Layer 8 of a small transformer language model trained on English Wikipedia (11 layers, counted from 0, width 64).
Take only the direct path to the model's output, skipping the later layers: a vector added to the residual stream pushes a token's score in proportion to its dot product with that token's output vector.

Output vectors of the tokens that the questions are about. A number n stands for (n - 500) times 0.0043.
"ief": 619,504,813,639,420,373,550,340,461,418,511,666,366,384,135,772,546,181,501,460,791,587,483,574,367,139,614,431,324,531,525,692,639,495,398,342,612,462,656,465,360,502,326,525,838,317,297,583,725,387,596,515,350,948,478,479,551,477,711,444,434,496,193,680
"ble": 565,536,586,440,805,209,698,345,646,486,518,392,294,365,365,606,593,612,481,490,402,868,464,434,247,508,415,400,481,403,645,630,639,203,644,465,605,185,490,307,346,711,447,665,889,591,416,671,646,783,352,466,325,486,530,470,605,620,495,356,331,664,337,333
" announ": 363,685,587,496,362,786,540,749,538,473,322,479,500,515,290,648,528,436,241,566,447,454,650,443,218,600,806,672,267,437,457,561,607,225,675,571,370,704,320,481,341,469,408,693,750,321,461,583,514,564,481,470,525,539,496,706,352,439,651,401,412,578,426,353
"ounc": 415,635,762,413,701,573,360,466,639,666,524,571,595,554,363,896,214,665,385,365,388,435,302,508,492,516,663,544,680,542,440,565,611,341,449,645,421,641,184,414,540,371,512,438,624,472,310,614,774,295,473,563,390,617,544,521,465,553,262,537,400,430,303,452
"gin": 856,598,700,522,523,421,790,656,772,475,232,648,423,489,333,864,204,585,436,432,561,848,578,440,468,345,674,442,477,144,473,669,654,350,239,580,76,544,362,196,554,301,417,639,503,535,321,341,426,631,655,358,588,469,686,571,449,776,352,459,420,431,332,708
" also==": 600,797,590,357,547,387,571,450,503,309,192,891,594,492,40,686,260,664,532,362,592,58,605,772,187,302,504,291,636,663,395,540,548,408,874,388,739,386,403,67,647,790,498,503,836,297,464,429,591,780,773,455,402,286,674,402,363,320,593,668,717,725,164,443
" Sw": 390,660,446,461,575,719,456,568,455,553,506,415,551,573,631,495,543,399,428,396,632,435,502,523,537,470,609,381,427,330,521,526,466,605,421,571,403,655,456,389,552,527,662,548,736,392,547,575,472,418,400,589,451,452,446,359,634,447,307,570,562,428,490,360
" Born:": 631,681,697,456,384,308,506,446,681,627,424,478,279,399,225,628,392,630,523,232,584,139,865,502,496,208,323,277,368,411,580,651,741,520,913,739,737,545,282,340,411,542,502,480,816,286,378,487,525,704,512,320,560,248,321,508,610,557,829,806,251,507,219,774
"ology": 574,635,590,464,334,288,386,498,655,452,507,905,615,769,79,456,355,512,355,430,521,555,516,559,463,258,493,435,569,580,619,672,631,310,498,327,656,269,577,512,236,742,460,303,616,389,415,523,783,349,524,474,132,748,485,755,657,419,662,551,390,494,397,613
"vent": 513,572,633,336,496,99,554,689,452,446,444,576,451,704,514,415,514,405,597,447,794,532,704,608,659,512,674,247,613,456,304,670,480,259,522,386,441,562,291,323,355,469,526,343,656,496,436,474,491,708,623,565,630,729,710,699,319,551,231,413,397,479,323,487
"ove": 523,430,641,401,578,591,257,623,718,383,552,701,324,345,288,559,533,655,518,524,693,628,636,548,405,460,535,784,544,757,660,547,459,371,472,523,655,220,364,485,266,600,270,530,602,543,352,305,524,814,570,448,355,391,384,556,700,414,478,492,473,361,174,510
" known": 378,655,615,521,344,489,388,624,594,489,295,690,259,558,327,567,392,253,549,411,445,553,622,344,526,746,555,472,493,326,294,518,779,370,497,887,381,575,458,309,594,680,457,584,775,421,302,493,392,599,570,597,714,159,573,568,722,354,512,474,602,433,416,462
"ract": 548,554,678,317,522,300,411,503,657,591,394,636,380,313,773,471,474,593,504,361,451,448,301,714,676,441,503,344,475,433,389,677,565,690,750,806,559,454,419,553,449,471,433,523,621,358,447,508,863,498,575,525,422,613,267,473,532,267,370,401,500,472,270,512
"oth": 620,508,700,672,826,466,491,394,649,646,414,892,586,541,410,383,459,470,498,623,486,441,316,390,483,731,305,518,675,545,597,328,761,224,695,491,457,433,436,475,370,476,332,432,586,355,456,382,481,649,425,462,303,479,578,301,823,415,353,460,599,384,325,536
"ican": 437,542,839,542,379,567,461,447,425,423,118,641,414,278,420,398,344,286,341,506,470,890,635,706,561,444,652,291,606,800,600,522,528,286,715,464,492,295,632,535,348,294,598,627,806,388,366,653,515,380,467,421,453,607,706,521,501,510,684,470,417,430,285,622
"bum": 691,573,569,464,763,394,403,503,527,627,315,638,523,304,426,202,329,662,717,387,587,664,644,316,452,451,589,194,471,437,502,442,650,377,599,531,508,438,402,277,20,706,182,966,905,332,453,689,637,697,399,530,450,468,574,692,694,672,717,470,231,262,211,492
"iv": 556,471,678,529,257,788,498,470,541,406,482,578,586,454,544,744,411,471,257,428,277,515,401,637,597,497,611,164,681,553,567,655,575,480,478,646,359,480,319,538,576,388,370,474,538,538,429,757,644,478,375,577,601,403,561,300,529,493,285,636,494,577,375,422
" Rec": 383,665,394,376,427,627,474,708,638,497,530,534,652,412,482,385,362,495,383,463,486,474,588,441,335,431,591,528,562,492,468,556,633,458,517,656,348,784,549,456,321,561,589,639,724,387,509,455,519,543,533,393,581,403,403,377,456,675,599,486,503,327,422,353

Each question shows what one neuron of this layer's MLP adds at an activation of 1. A number n stands for (n - 500) times 0.00084.

n140: 493,583,750,377,425,558,391,237,483,555,689,337,493,584,313,593,337,655,533,340,561,495,510,534,557,574,477,393,453,477,645,462,252,406,459,590,511,423,275,610,535,414,557,557,590,438,530,644,334,508,586,551,384,643,589,561,592,544,543,565,505,466,417,466
Pushed up most: "ounc"

n102: 689,316,471,393,569,443,540,375,506,380,710,401,380,366,469,509,303,553,642,458,543,498,559,523,681,670,552,569,402,404,545,510,572,744,365,465,600,396,566,574,547,511,450,230,576,587,625,418,612,473,467,571,617,424,512,563,564,374,391,510,443,314,522,513
Pushed down most: " announ"

n169: 480,618,584,500,166,442,449,512,407,476,402,561,499,470,477,514,356,498,433,743,596,519,658,530,474,459,339,605,222,594,522,462,576,838,643,451,596,368,485,767,447,489,599,514,380,370,408,481,355,503,501,557,481,495,526,528,335,469,573,337,562,705,445,550
Pushed up most: "ican"

n54: 484,524,533,496,536,424,332,459,700,411,587,428,467,398,500,507,667,384,513,401,462,698,504,431,566,379,493,346,543,509,580,460,727,259,400,601,574,637,426,421,483,601,427,585,541,324,575,432,579,450,559,542,458,412,678,973,558,470,423,460,649,494,311,386
Which two tokens does it push up most, strongest first? "bum", " known"

n13: 576,452,582,420,509,552,355,343,584,496,605,470,751,242,520,459,335,376,352,458,765,268,521,650,649,577,754,500,331,441,533,506,353,625,289,429,434,588,608,496,451,595,613,369,597,628,526,562,434,433,483,353,521,500,429,330,537,523,516,441,589,778,426,535
Pushed down most: "ble"

n87: 503,588,497,545,480,353,447,508,374,491,581,502,716,545,371,431,641,256,414,488,638,546,531,335,411,441,593,569,507,753,633,666,353,348,458,699,530,707,460,397,560,543,368,539,285,527,383,506,433,426,550,407,503,483,651,386,602,425,571,351,320,634,602,585
Pushed up most: "ief"

n171: 667,628,461,452,436,505,226,491,545,409,483,356,326,511,562,648,532,503,464,588,307,404,532,427,541,487,396,471,443,378,430,443,546,631,509,511,714,603,599,417,577,491,579,432,422,638,491,526,485,504,607,467,546,590,364,660,442,518,426,463,769,401,485,466
Pushed up most: "ract"

n85: 346,386,501,355,365,791,341,665,514,444,395,484,316,593,413,294,380,506,423,557,536,487,428,574,530,424,451,752,661,468,569,542,299,538,492,492,486,582,595,735,550,580,449,530,530,709,517,519,378,578,517,477,662,232,472,618,561,437,445,337,622,442,316,769
Which two tokens does it push up most, strongest first? "ove", " known"

n189: 475,331,298,649,596,658,506,449,511,367,423,504,529,636,454,768,532,615,570,366,345,443,533,497,518,474,475,455,440,491,458,384,298,409,667,494,486,531,404,321,534,739,578,553,686,503,258,270,443,302,564,501,605,476,698,603,601,671,424,681,566,578,409,555
Pushed down most: "ract"

n78: 467,679,404,579,363,642,494,642,397,493,421,594,379,366,665,490,581,497,461,711,371,563,383,324,561,774,596,428,355,477,447,476,748,581,485,506,545,491,620,344,598,755,374,509,560,645,377,610,495,619,341,531,448,379,240,562,488,393,458,391,308,567,791,294
Which three tokens does it push up most, strongest first? " known", " announ", "ble"

n24: 536,267,340,604,506,329,442,548,518,626,501,678,498,728,496,548,615,650,468,393,598,468,528,634,489,415,476,257,816,414,481,435,408,417,597,402,498,383,517,658,293,441,553,345,312,842,436,606,509,673,686,353,607,506,457,427,248,540,379,651,698,448,467,471
Pushed up most: "vent"

n19: 681,682,466,457,749,740,345,452,575,637,390,514,598,555,516,634,660,470,564,717,554,489,355,422,455,634,276,583,619,581,444,496,557,231,424,602,344,540,603,494,374,526,462,362,515,389,531,393,450,362,488,437,592,574,544,450,513,396,316,322,429,729,352,439
Pushed up most: "oth"

n63: 621,718,582,433,500,555,425,576,346,593,227,596,488,505,708,437,540,527,555,472,471,631,485,480,648,330,468,721,331,415,397,286,505,511,630,484,466,745,591,447,449,563,802,331,543,467,194,456,464,504,630,618,150,439,635,488,464,342,457,344,711,537,382,534
Pushed down most: "iv"

n135: 450,278,423,465,558,486,650,570,701,308,561,449,596,419,400,690,163,782,443,564,502,683,481,505,263,582,289,698,563,381,406,431,497,488,664,473,496,308,621,507,441,496,483,574,586,483,480,359,409,474,416,527,456,717,493,427,370,617,348,716,746,472,578,304
Which two tokens does it push up most, strongest first? "ble", "gin"

n41: 586,342,399,564,415,538,529,481,669,372,606,645,574,538,603,462,582,583,438,400,403,398,248,442,561,467,515,553,390,450,328,628,531,479,492,578,556,471,629,452,433,401,600,533,426,588,447,587,616,463,748,622,501,436,597,542,505,439,438,384,365,570,172,542
Pushed up most: "ract"

n55: 540,333,476,486,669,411,621,330,486,265,813,374,511,504,454,297,463,570,701,647,569,730,583,344,431,563,498,361,629,599,370,685,610,355,482,374,364,536,412,410,306,643,528,515,550,574,516,548,523,431,443,488,263,387,334,540,572,621,600,591,548,575,460,537
Which three tokens does it push up most, strongest first? "ble", "bum", "ology"

n66: 346,636,324,245,330,662,536,566,411,567,514,509,587,550,612,579,413,605,428,464,530,443,471,509,421,538,655,361,567,563,389,362,396,653,462,670,573,619,466,425,498,378,474,675,504,396,422,550,640,379,622,403,747,496,555,236,526,630,415,395,562,475,712,384
Pushed up most: " Rec"

n38: 261,722,551,475,339,498,228,626,632,473,519,422,591,458,391,506,383,612,597,436,520,570,614,406,547,504,289,585,572,474,470,529,542,572,454,506,642,648,570,381,564,359,423,618,298,543,508,561,569,528,566,492,397,571,543,373,429,478,378,479,464,555,566,609
Which two tokens does it push up most, strongest first? "ounc", " Rec"

n9: 568,487,602,470,475,590,494,524,625,512,412,555,502,743,552,563,428,706,324,506,655,588,671,336,427,531,382,432,281,420,645,598,434,503,436,433,359,286,459,488,472,567,438,549,357,477,295,310,544,453,613,641,571,642,550,469,391,402,626,550,544,646,386,527
Pushed up most: "gin"

n151: 377,524,451,719,471,478,476,514,489,556,501,390,347,449,572,447,388,477,430,500,671,497,484,448,496,618,527,451,494,424,461,451,395,721,445,708,623,482,557,520,638,391,726,494,637,523,381,475,278,538,367,457,465,490,495,419,475,543,361,543,546,520,815,423
Pushed up most: " Sw"

n97: 459,673,598,401,439,478,444,551,459,492,554,455,231,301,487,365,433,713,574,421,423,623,571,486,627,479,439,508,706,445,432,517,265,602,479,515,572,482,620,509,389,816,447,410,428,517,676,467,582,522,536,449,383,414,553,372,394,648,500,471,521,681,523,444
Pushed up most: "ble"

n98: 536,337,524,754,372,272,636,520,541,472,613,383,483,493,513,534,550,619,571,499,613,570,614,459,572,729,395,533,354,554,552,480,397,582,435,581,461,758,320,451,506,336,508,436,640,464,405,462,389,338,474,336,525,652,471,487,531,368,413,551,378,471,645,468
Pushed up most: "vent"

n177: 315,589,469,559,566,645,558,568,463,557,570,422,702,600,570,582,387,492,569,352,594,701,630,698,432,402,544,619,453,435,441,614,421,656,432,334,554,436,475,257,384,582,666,354,483,473,611,400,409,445,468,439,437,453,550,169,358,565,493,506,572,500,543,561
Pushed up most: " Sw"

n112: 588,496,554,376,753,612,226,469,551,337,427,443,350,820,565,777,500,520,579,553,472,362,590,464,425,480,573,443,602,586,436,611,507,393,388,569,326,494,510,612,289,523,626,335,564,531,485,619,670,515,595,513,423,359,489,505,491,121,422,344,643,483,527,573
Pushed up most: "ounc"

n51: 565,509,386,353,279,723,529,291,493,731,360,436,410,623,489,424,438,498,644,434,346,323,427,545,293,484,612,442,665,585,440,544,525,506,414,430,497,808,570,510,478,632,569,439,507,613,411,626,469,486,484,476,504,465,506,510,455,596,502,470,557,474,643,563
Pushed down most: "ove"

n144: 452,485,665,329,532,683,440,399,472,508,557,367,419,467,363,301,657,426,564,355,584,512,390,639,642,672,341,534,400,531,409,619,426,555,241,576,520,540,499,788,560,459,417,602,443,509,475,767,634,756,434,286,612,324,511,389,439,716,319,579,558,497,464,385
Pushed down most: "ology"

n86: 518,676,583,289,563,191,357,586,498,499,544,656,488,593,550,796,492,529,520,241,588,343,432,379,429,394,564,312,533,307,523,349,501,282,313,553,591,433,637,405,717,553,371,540,500,536,444,484,462,434,596,370,515,649,642,446,674,555,346,536,433,871,705,596
Pushed down most: "ican"

n88: 566,542,417,500,253,425,493,286,470,500,407,278,614,469,673,535,666,813,192,472,444,424,401,367,707,774,539,342,555,626,376,503,541,489,482,451,490,522,508,514,445,521,531,564,642,599,554,376,478,551,447,661,350,616,375,427,633,520,533,575,371,620,422,678
Which two tokens does it push up most, strongest first? "iv", "ract"

n181: 736,469,612,522,581,447,245,515,530,652,486,459,382,484,400,543,372,689,71,376,440,612,547,625,710,541,798,477,341,569,369,550,587,495,510,714,404,590,488,418,271,567,502,594,381,388,615,348,270,576,772,455,478,570,637,463,292,522,315,616,569,457,393,469
Pushed up most: "gin"

n147: 380,526,578,550,350,517,507,504,434,505,332,369,478,640,437,647,587,333,441,462,307,533,425,503,546,463,408,333,559,777,498,588,366,613,658,390,330,459,382,692,477,676,755,571,537,433,587,514,423,603,414,577,450,718,548,613,468,429,553,506,543,535,435,294
Pushed up most: "ican"

n2: 500,626,374,487,470,544,491,539,493,392,340,343,467,394,392,493,492,602,539,500,509,581,451,489,515,519,583,611,482,506,751,436,540,475,412,480,353,673,529,500,649,401,538,607,631,426,638,483,610,702,269,473,447,488,481,545,651,283,426,556,467,390,488,501
Pushed down most: "vent"

n16: 564,352,486,406,401,568,477,532,629,573,389,490,471,558,596,689,532,436,626,328,481,637,569,536,546,403,606,654,610,361,427,396,577,566,699,318,489,407,577,362,628,353,447,417,426,444,520,436,300,509,469,633,218,724,697,535,417,513,673,573,542,387,184,695
Pushed down most: " Rec"

n110: 681,545,553,610,498,503,302,744,423,464,471,532,676,485,610,395,396,424,472,422,499,434,539,568,317,475,407,378,420,592,704,650,356,545,496,293,609,394,287,517,664,469,508,443,588,534,566,549,567,323,500,522,619,589,404,688,459,466,482,461,387,673,305,543
Pushed down most: " known"